Layer 7 of a small transformer language model trained on English Wikipedia (12 layers, counted from 0, width 128). Numbers have three digits each and are written without spaces.
A neuron adds its activation times its output weights to the MLP's output. To switch it off is to set its activation to zero at one token and run the rest of the model.

Output weights of the MLP neurons that the questions are about. A number n stands for (n - 500) times 0.00041.
n10: 572396496411500585640482482508399261617619324630757644544420307484397530453327609548391645235599735508748529665548488387536224350537550577400541355642397504469469599406360526703335883414651543476339515608782254450366417383597410652466466383536370500784436273536485492584339390625743398318529518489604607320693446267565590452372764583425554615555309566449605345538654332512608466609308
n31: 473390417547429374573552550476883504222512450496677480456441309754379492555557354635484333650735564658285450650443870648663481403579524456500406481313464601608461512331517599310648380472665561702541296572562500234588341443594483493442603489504554442840348484598553313508296607443314530668664715496380465469432412594356636186534395345496437296356767567684645515431604232519666531364418
n40: 287293330442414573759250558575622407618732562547488488516452411699417591588593308634381553508442424488469617527581583781334581477572463563445219564636504661446481388274367364804519380544311550302794361669398640340472621508731552464620509588553500347654345559504344533647811470394705401416228322377410720442441392758461200560454431492349366288572557583528387422735524551496511554593500
n46: 461741403798372320696488718521539637432546629304521555561390204384321663508753610566513610574392427339429401364610530594024450646526372472373678431558358543446374444212657414334704392330562473431218281601567746777718338500580472496434639681328400389700378462566525536488612536601786454530680582544419600108549746357508372617802470505577378349521522473714475403525607500483577275221630
n76: 061628525343597588474378812672301638515437723399432483439409621468793447520712590314273394553364360387567364612566599426579399673500699572500304516566635430630323526093803488749661508474388411469648402357540330436487368529743701411655425247496492374689512500473645527391508524363509626188573445500410613525736396449407482526659390668297902139730589477461258528467625488411627517278711
n96: 536580568313604504715463630369406496172477469305717606399639376171313580794309520451635627500684472425597404403467599454386670519407575359538398557504628371539586548739466591326606411409401281540495383572493633477699672657551435571442362477656287334496485476410523334663363700439512569440634420246466643713604687618644224709412464265369715252488615688604524279566524355699417454398648
n119: 564564524471552478601403670786447573249617446477470415387733572230581668230684636571597390421568435581462419294337603553566663504430368448527512337411478326216365522335871594449447655102576465395539577406453318605813536649589398573851268368752529491434533244588418662454412512623226797431613346730362287391578590492513353413446382518556200478379806550599449492642603520626427492817450
n129: 736646672589363729658520724560306555323538378436551440600393639365540340512434560659575579605563670500348473460584268311232450403270507420500606667438370208178399626424570393697496709620424492356324451116476752394371396210551495261592360479252479590307705470469702428529496239553500500392623563573557446752412833644593487718577531432422495426629656432573661719450526347353598651901492
n130: 549238385562393440416714367625520571347366962584450655365392649504377638453640422597480508500376298352673673546576527545364588623324490613500463597631563520309604579187157717426582492457459443675487452452385365704496430360504415655496750380573668447280519414271545402527584420620508318488467374625526447443612512639661403548707528624261388374575565344705763271485418518677504382508615
n133: 558287459346500512688581465516488391329561431735554484655464123422385739569749721568621822524417651434639562467500731526368511416260419369413385411553425599618343631329479511500556389426394564452679519489493524523398616458616355669527411587508321357756593309427526438534269515420488703575537316625711363599674488585335472710583628546221338512563423504657411382245579286677578191571588
n151: 193219173537508733333389443379328518490697574522334425598426613641562524442479325509374608444646151584588575624354559597204328525232601590835568600394568551381372279470441452571685328584526682752687464516272602364492460447587792564463595363500557399500472617556621364881590492448594486546788299480698541742347381533455522585668573558567567386504309390530558599329618443607317320698323
n159: 252590535453400617399807375328571496597371668598507507838551529512354476531462754639428447567508559654423673552429478507601361644411356503266403723573452731468486489587544293427612718559549530299567566455365541522305620578228440474236734253712375351556465478259616320525490510455552528297608497435375521464554535352622561422531414411438422796622519554585345545578423410522573532500435
n209: 350415474410313218459545212405696479409535527360512606516577438417254477529447496308677770443726508417513584403545401519268337508617575596669455270637580435690539203455775610599587543361603590148690492647515420723428748615641435336504332500557601728528409120655595338422693567439524440452441507440500605352568492480625368520403540655448479396412636880384375627631520652387583639428512
n223: 268427458544671450678359638407666668695567583249400300837485328483322550590367564562400658483483324322415479449338698535699516508619451526453416473518803422457524696374320380593508512649546354368542634381496590603464658633572667587390140730416926445438616448458255623492458568251475500581680515466519405346348407380421320607504582513585706390256596798671460611465346607286266532522512
n230: 369457519584148676425592749484232483243444452478330742690613523590491624349650512496525689604633302414193328490404492574458687728489514485639481794367636641289376475551429488557145544581449471293593570473646298364484522622520606328548407461614524619400566683643386594476489451584442624681591672335450564675323637540280530504526525509177599303299517684561464177262594623600566583496472
n241: 619593626561313747581649354467381451252528630429459697736466807278565643512670516466444415759618437561482539486291566420649459309299447337416579397631672648678353618405540246661520423803328522445438524539378521561454382248500477388516617312534468487530520293692504374407353612406390648291579527484586532577282221705280552475908699153308535278529474469617729484508337413553709630384598

Each question names a token from some text and the token that comes next. It shows the activations a of the neurons there, in the order above. A number n stands for (n - 500) times 0.0044.

Then comes g, the gradient of the next token's log-probability with respect to the MLP's output, scaled to length 1. A neuron's effect is roughly proportional to its activation times (output weights . g). A number n stands for (n - 500) times 0.0007.

"t", then "-"
a: 493470611491477466463470462640462685464462462564
g: 604747732343466349393628685463442545342554510403505425555562433321638512721557310509220555293659254431616586718626608308837570337474478278430337481631465520515646425559396577584578713476505561410632511536535448454545731320454452523406590315357602400594521585559414474371391433398338508385508671619761404567708511588599602600398272702362540425438643376598436548416727308300406340407522
Switching off which neuron hurts the next token most? n133

"W", then " T"
a: 473464466509461488469469531631461461464468465474
g: 670740522536395208535422474603560521463606332481185404459638674553586588419362247544530390694565668543565487543424417561576320341523534421305483649406429449415210488582638615355571475513555381595523711604181454720603613518311503586557550498340548499537762576452722666514581471383509278360351583369674535594457307353482482441434651281655510666600394299459460729731269484500483552656478
Which neuron, switched off, raises the next token's probability most? n133

"t", then "s"
a: 591693569552462470509481478512469462462465490673
g: 481282451467551593403554332541650313736342479433904232570516393639398348313401173599465407629580544457818688523499548481746398398321518415648393596600460322460553547385452494335505223639411419664282554487564606571559312478664549681448524375590391536401470536473649369646450622526437553617560407334417546345713487427631648576400443399650526535418642718717578264535578498467588461389546
Which two neurons, each switched off alone, lower its probability most, in order? n31, n10

" with", then " st"
a: 465478556481498525565477540523462515714462540508
g: 513542677683545584465777270448566372847375667505573551423340648624480427523493342502584326402387474476376540725450311691599408508455619560430608360498767392524706359297544430313532502294383418301701483553450132573489448390744473527586454477336682596389774543456427688350516575687437553611418571557367486375507454275712421618632578716623457478556466341515351524318481534544426374414493
Switching off which neuron hurts the next token most? n209

"r", then "in"
a: 539465467463477468507509462462475466719486461463
g: 259285449393484494498496483233327570599728695630432659560511586481385659725394445311696408233723493417512645604449446453539384643643404511590576530520743371377266555427236419770496596586207592365478374543378322506585661610574364709480520515487589592274640346333481366406520422431366484447619586448687576575495768573566515315510483552504439529465299455645602532669591307535543587687344
Switching off which neuron hurts the next token most? n209

" \"", then "t"
a: 478464514463464810868478471461462468462491470531
g: 443531439443556530548515529528652443741799482676447520741261523515259392600253542445706513678422295537342391541500715475591621379462661392459724383494569405607557611534663445266729323498639588429334642631441290467578340421661577498645390193463380418491607630454527734616558482355406578461458282346546417365628365449569339601310535501575428481323673586709576404300687483626469337456407
Switching off which neuron hurts the next token most? n119

".", then " A"
a: 568462466657478482462465467475476525461462472462
g: 493692432596319414357693621760576624528462527137544344588554727335470544612401555563418247784295473365462577408626698603382376577273440501563690523301563467243442727505540370537518343398510342544462529682537406750374410570391482337487617620356489466480804575382424668546548503514378540540588473505615398254430536345630399385522527422619602418695461375537574672397372406507364728608666
Switching off which neuron hurts the next token most? n46

"T", then " W"
a: 519771466466468581464461566628468499468462491465
g: 643655286684593369681633509469662501481493618626323405566700477508450540428492295540262374388504367563556398522377412474587334416427364310547629513351506606404419471647604583383493507366557566494610768552257486646568560762380518533591624446282367563618705552589539526400736599232385304577260494582586608627280553338356427405347781372517546618603379368220574748614351378595560554540640
Switching off which neuron hurts the next token most? n76

"on", then "e"
a: 501531493462472472462461463626462584470465463794
g: 502678618627594613618446508590296281445645384505584708490556254467459537694489602540527746640601571433338553469542760346530519286458699473504513633458403303325452452358460477655491525367585483500690390578414511391492475410743522455767181446275408440354647474567520596655554479647362500659781335594743524374254531331450231556473488679334682341453425667385500349577534373392435440611396
Switching off which neuron hurts the next token most? n133

" ", then "Q"
a: 467465487471467538461463466466463516462461637472
g: 264529627543577318623534359546442554540549547346530495683373300637645623305652634638269534507521501463633393312525465395538399572470320325549153409738528351563263224621574475669427306558595514514612652497653562898758485508283552571451446684280349287595477333537360477650339472561355708701464561491456516563405512421441533593548602345575541543339370548428497695465552445500623507589651
Switching off which neuron hurts the next token most? n130

" n", then "ame"
a: 466544484475462488483484511471482463506461527462
g: 450605552613418618333431546519528622554370578513314371412464558482508525446231659465465458444629574476557398470500548439610672403458407531315542873590391589489500255421568614256534624467664374426345431316389668544444501592215340509357630461324404592626608486467480293497519458659621788783574440473676400627213448551485556459415374487441780705704373390473324332662380435772574626556737
Which neuron, switched off, raises the next token's probability most? n159

"s", then "end"
a: 545462520468467476469482468493463475462662475482
g: 411554705576417388570210460746482260576332628598394428439328498485552293470525604402488584305550591435485274234376580431440731672580506558635603614632327592360516508385725664400585501496456646487716560453525272598402659455639721388396210669421310446573585511646348352397430354766666444483702492409413544564811477519455557396548739448547456436380371448547432482567751505569444310450550
Switching off which neuron hurts the next token most? n10

" L", then "ov"
a: 563463525485475588474463463688473505473590654464
g: 353562577505577460513598582575459545565353428437553402685587400430453571341807403344483330450699736551397499398562558473525450356453262480411759304551473644423518723492507635386536248877434509428527713591504519483706367593404728345465425729293337311319444273592586437595342478352512663553488552558448383687436620484292501550415453436328445490524802412533429499499402572613460775380762
Which two neurons, each switched off alone, lower its probability most, in order? n133, n230

"g", then "u"
a: 692475486466512488471502464647573541463494469493
g: 250617561682386567420573525495611528547439491389520543285527528329359709358384634447656541352365393311639310372647512423609389362547411601472267642477272519311610780428422294703648662409505565325403365530767539649445388488657433641378468674652496549705395416418586420326537505614286492609803488629593626461566700352398485409581576668629534463417319447300394547464553645681668335593394
Switching off which neuron hurts the next token most? n10

"ay", then "f"
a: 502478476463485476463469476461546462463469462464
g: 547616386374446408421598394500542520396732750529517383504473388594433480428415511528582548481538422340494426404284328574511662329509501438628624420261605665700585222676488454549622418423545725586616497407626680624681464367615410186485426573203412756236428483339519814267436511619322465568426429475657560500711543456326594436274766606519584496276521552496644697543591440361446424607625
Switching off which neuron hurts the next token most? n159

"2", then "0"
a: 470467475461606484462591466463745462463585480497
g: 456562397496403707514525529454504393681359412493389349630634196644760521511718642770436429547426565537387610559570458351382537593641268624394597440718454509284410568295634509408263476246458405324389525344543578726608553534635578383311553353334562548578509376432512383589613482597595675446670548556443875469440623538621403768624304444482528422272537597472567511366413638294360289608512
Switching off which neuron hurts the next token most? n129

"p", then "a"
a: 489462490639477485464486525516469465481484462463
g: 559420159334635399638518516365518585610273553417485443562487824497533234659508561499567419555393276624688553513352401615421547492484537687330595778490425460372197410293535531464472443518661550414462432513707566646518675692372674632500457405641465552386498269545397354497415764506493657533797401399697683562383433440422509437462383642565470462525243480223573379573441612482441779592434
Which neuron, switched off, raises the next token's probability most? n46

"0", then "1"
a: 463464462470623480466573479482471461512523478461
g: 527731463478558371542398630391475420511481551330506402371482506784696336451731538437462718422297580383462487296553470594583603300317730374347562307590552627579269328343643557397568539423623538722452561457587839570624352489518510295353418490835648441604358456666390519456316666498402573367516697632550630586502535364574731507361485406519500379377364352545672481456519297629716448429288
Switching off which neuron hurts the next token most? n76

"h", then "an"
a: 517510475462465477464518499532490567487462463497
g: 544318440345428417310519239471618575531374566253386543473780534338631414547407563623624495345551835280428644375285348356326482481512555587433560676437512270562801484606620486455741474544273544537391507384568483460474807407310562665475451368633594617578343362557600329447443469501323359642603722426417324433567404577433673554666620596547489273668483601422520491657441503643601542752531
Switching off which neuron hurts the next token most? n46

" de", then "v"
a: 470468465461462877469493465484613466462463534471
g: 354228517465265588502542500648564352448719436205450421733465193499488662676534534569509574474092682413453523439308777587379732582466434575523527402758660205374439388476453459703584248574338528587557364502305478551447704576768435451448402540692600598550553457356485469586399493631628349471432449508502520377362425386591601454475564498660377454515399615649734471536511463439584564552710
Which two neurons, each switched off alone, lower its probability most, in order? n96, n151

"ut", then "ed"
a: 561486491477465487464467462510467467562547461512
g: 492474597691490479474296677465873395344270429339520535522707504251474405418250628611442649447525355604536600543535429492299502541591405497528373483725335077397459203523367682546559653453621369344578580493612485376547587317736397492541468554621835494608511742519598440656370475392297495443549455642494485645362337615535529689455613578606482517431600454523384562555446561416584649454236
Which two neurons, each switched off alone, lower its probability most, in order? n209, n223

"f", then "ia"
a: 485466462688469471489467467471745463479497462461
g: 423423453730635469536558522506515523395451575538403401610386565322373547478615560624549552465620570598678659651444333489351497605196776404316405566463482332182489554377306443423379335683489491372613350812585567409601425656373570293196738414509537655427393373610469685728457571349641482656398351532548286507503589408803524421428546411533476705657504586305446446621344691414700460554502
Switching off which neuron hurts the next token most? n151

" st", then "art"
a: 504527488634461769477469468478506465465461535462
g: 366504652389524584341513580487575334277445349554386569517467644636664650243370389531521383482499404700726565587243614335662639440714326400296412251550454439703643560534482441459421304598608251390377486217464494670578375539529296593396407449660344610675511458484561523575474674620518677408566545139562529386455396544555508613540415515465452660623548646421556696625522574529198689737571
Which neuron, switched off, raises the next token's probability most? n46

" h", then "al"
a: 463531475481491675462473570471462511474462606469
g: 468589488606453340515663563672536607400726657490319420223270670452471484528524599585503528674461509388479665717425516584480470468523478807589481420160529148369358525329617558366581477492420462604570481253346401606634436630673422335783560377482294717322525647427742595492496542592506433480500396539499369562347633614502543371555504441561442671643566275564493553521313411441362216778547
Which neuron, switched off, raises the next token's probability most? n96

"er", then "."
a: 480484558486730461498467485586579597609486505462
g: 196605425296349533332498596713290532589648515809503387557425638715333497447482385503561455294267619361392478384304626631555494442419414528562700604361718616710575513687551416469602366354529571451681559357340251560515605472387450408328672554419451421605580442386558607136474678588566627403598646362645398438579469449479721347460530410429441406696532484470642688357381468511496630757625
Switching off which neuron hurts the next token most? n76

" re", then "p"
a: 463582474464476720463462463489541467485463614472
g: 465557500341386268663249341787420448704553274327474387561633412447446405604604406367534615603270502526472486373678519476610524307834707420512648534391519470635603487684598350412433476464595695473628448379516481360505628616549313438560535656243498547259515574612370564599500277310662505484453292401562613385475340546423525757593378615801270584363518602504288451645608628534647598521478
Switching off which neuron hurts the next token most? n130

"ord", then "on"
a: 555489461511486485560487461526652505486463477541
g: 510332283431424443648648598353323548624618411308411549426543501779768492675533539563398476652566544867579378673452690617299538370516780453453495342596636376552369365221528495569437394475497688660554699503440521510518398511438307637378392333464397456548563403525758379451629437598406394644562462553435529575366646534417420249467714437542543357579625557411666495504447344794308356391243
Switching off which neuron hurts the next token most? n151

" th", then "r"
a: 613557462464472503470462633472470462462488652467
g: 475295551516602633585572731369307536579598623752451307541616539593364470516401379364680473474433447407509516509453515761657600533555493420299396563447367239462440135249541632638523665549414402481439530428512627487403717202670327436643361469496408564379540604444451463367728564730476568552414446514426708269448564517502425616494526710599710479596561585566702389524377638183519169597495
Switching off which neuron hurts the next token most? n130

" g", then "et"
a: 462463465468468801462465602477515560514514726472
g: 609619450506426594303509286679462594677726301463528661577388366340539335640716370485589453586713475296486465651555495303457502600488392603625504480446254484609411655474543544639287405652399526276725461698423475497338619356613407412469342611554599541518613649651526569443467454457438351345691433590640253552650455505556540188634438391223572473493638560511399470299326620296781731391612
Switching off which neuron hurts the next token most? n230

" to", then " M"
a: 462747634488474478462462462486462598697484518501
g: 546825578472511309343452763486515500574470625537622332348490405378387649603578443531550466453373679522524567363616352379351491698324591325428174630564328612518357380706596717582394560649531464562575483552479608707509452326260612646341482624574496553452364363325490357530609280454566449453526396381561408527670514380315524458521549500613498666293469876259329612711355455647497684501686
Switching off which neuron hurts the next token most? n209

"i", then "o"
a: 497464538462485462467466464491463523526464461494
g: 272672120406298611595590377623481452613466644756424565561487437467290434714487341276532400611669541436287276550531399517665705615518537425397347420438529598481540672461499463798418445532568671431556613258496418514507338325446346405563795365338507548348537293355529481397640351586414565528614543628398436616532594704566521396516554573614425484303536506503537704393550399362714643564827
Switching off which neuron hurts the next token most? n96

"'s", then " h"
a: 463472627465492521461472462665590530521462595464
g: 448699511431548420717509400394686633482545520544519591535569813620501494594745661413407413435464534106615380412417654378451468580471145579675537438345451716188701455358539601434577459385430491443360487470403478451450368341577508434615438304431511461364296548659366476771359773534561524509598485194442638533252584618509407612437658542389490489486513674701614533385706643524632449365397
Switching off which neuron hurts the next token most? n230

"ce", then "h"
a: 574480469471515462488462471479809516477500489537
g: 318647693481368675550526634443465487375467465443453556372576465424555584684527477535315769741614506624520281490595392572403503409575362455705245549503201619200676401590533277446460680582449602596537442462528539503445289703507558523564445494699386268341378564338662525295414226601527437564697497412729833467508450675382565677578401473302705305473572609399501591509401472659415507347438
Switching off which neuron hurts the next token most? n151

"us", then "b"
a: 463468480562580482528472468467539511470725480464
g: 442757541235412668414595325368455715441658694510545599699612493758501480494353477491460628409555385367605413452340620418658416671556371366299607668351613423532678554613465540416729493635610498631408544617890386457319476288584583417681526464497622661582413449429466470523454348515479495443596675562419167395322511418568426593473674534494543437481671440411518579315287335549155539345306
Switching off which neuron hurts the next token most? n223

" to", then " S"
a: 464649632470471526504469468461462506503465664483
g: 622602345481528439483528658400478521498498481453589408512564330293429710523512284522550528454488553380660621528645391319460384769316522139432221495621419633380251363743557634546397386611522601605674547550508718569703463434479716665392554489496267567613354354405344545433639486376734519499684451386572450406508420205335465610419520483656526538383344708447484489870354413593569681468650
Switching off which neuron hurts the next token most? n40

" ", then "ra"
a: 490480466465462662476462462492463477462461476466
g: 670388373248487511390795606387542349611465624555399644672515438537347451331352468421332505424571489501429400405669692436480720566544550367623456674547428546615603478636560322193298820419527591579443254546484482476658545407768581607472622599531162681401713367435497488609718524579420509470431511551351651393478451429724485495569370365592499525500680207606639265534582503279518434434332
Switching off which neuron hurts the next token most? n96

"le", then " C"
a: 495486502472462478525476485467467576462481462476
g: 567560576387467520457287616600520212506765581663357520230596467258388621322659610422620656541486463752577514443296482543459494433508643367316314298568358514448465440408673428571513464605497428519830687500399540593611574714471592639457643415348569240939559600502534466310572457400517409298630720658399447661310486504673529472291396289562481567447337452540457541473481390601460442620459
Which neuron, switched off, raises the next token's probability most? n133

"ep", then "le"
a: 537487465538521463489462479463503510484549489462
g: 524474632490330704532665428601238584214529294575416579506494493458602415712468628628547482531605674534312438373537360483523597819876476542557367491559627686664465342485526611544400540268492358425450399210678211341562579745478352477519470602607252375406621506506515587324337673587299516495723382387333526476591718646522575453458569666559372336305507523433441476485537461553602423342614
Switching off which neuron hurts the next token most? n40

" for", then " the"
a: 464489788494469474622471485463484475569467483462
g: 324719351696459484703429544421569576253507114400525521571658340539580673616484589463558484612606502483427394444549516383285615489606400372349430396285327730461434728602450496534631415674224583428445477184515715339327583540367591573553441383586507355646501492584400414611645476498555638214646586358426507436677521477258678657455234416510568414568538520572696501675487660363650599546636
Switching off which neuron hurts the next token most? n40

" o", then "ver"
a: 506605491468463658614471464480510466481472747469
g: 529580576405551346509484527477532391301722506343638570372448868449679571397573390326640589543424698427490492536460512471352247497234529509471363483406456501477415523559286467569423389792521364587598336611404637382342702522454648543485554574705611576513345685421553434640474787689417436324643653513376328410786474529507297773375238455474806587509523338323591583497410635362409499418516
Switching off which neuron hurts the next token most? n96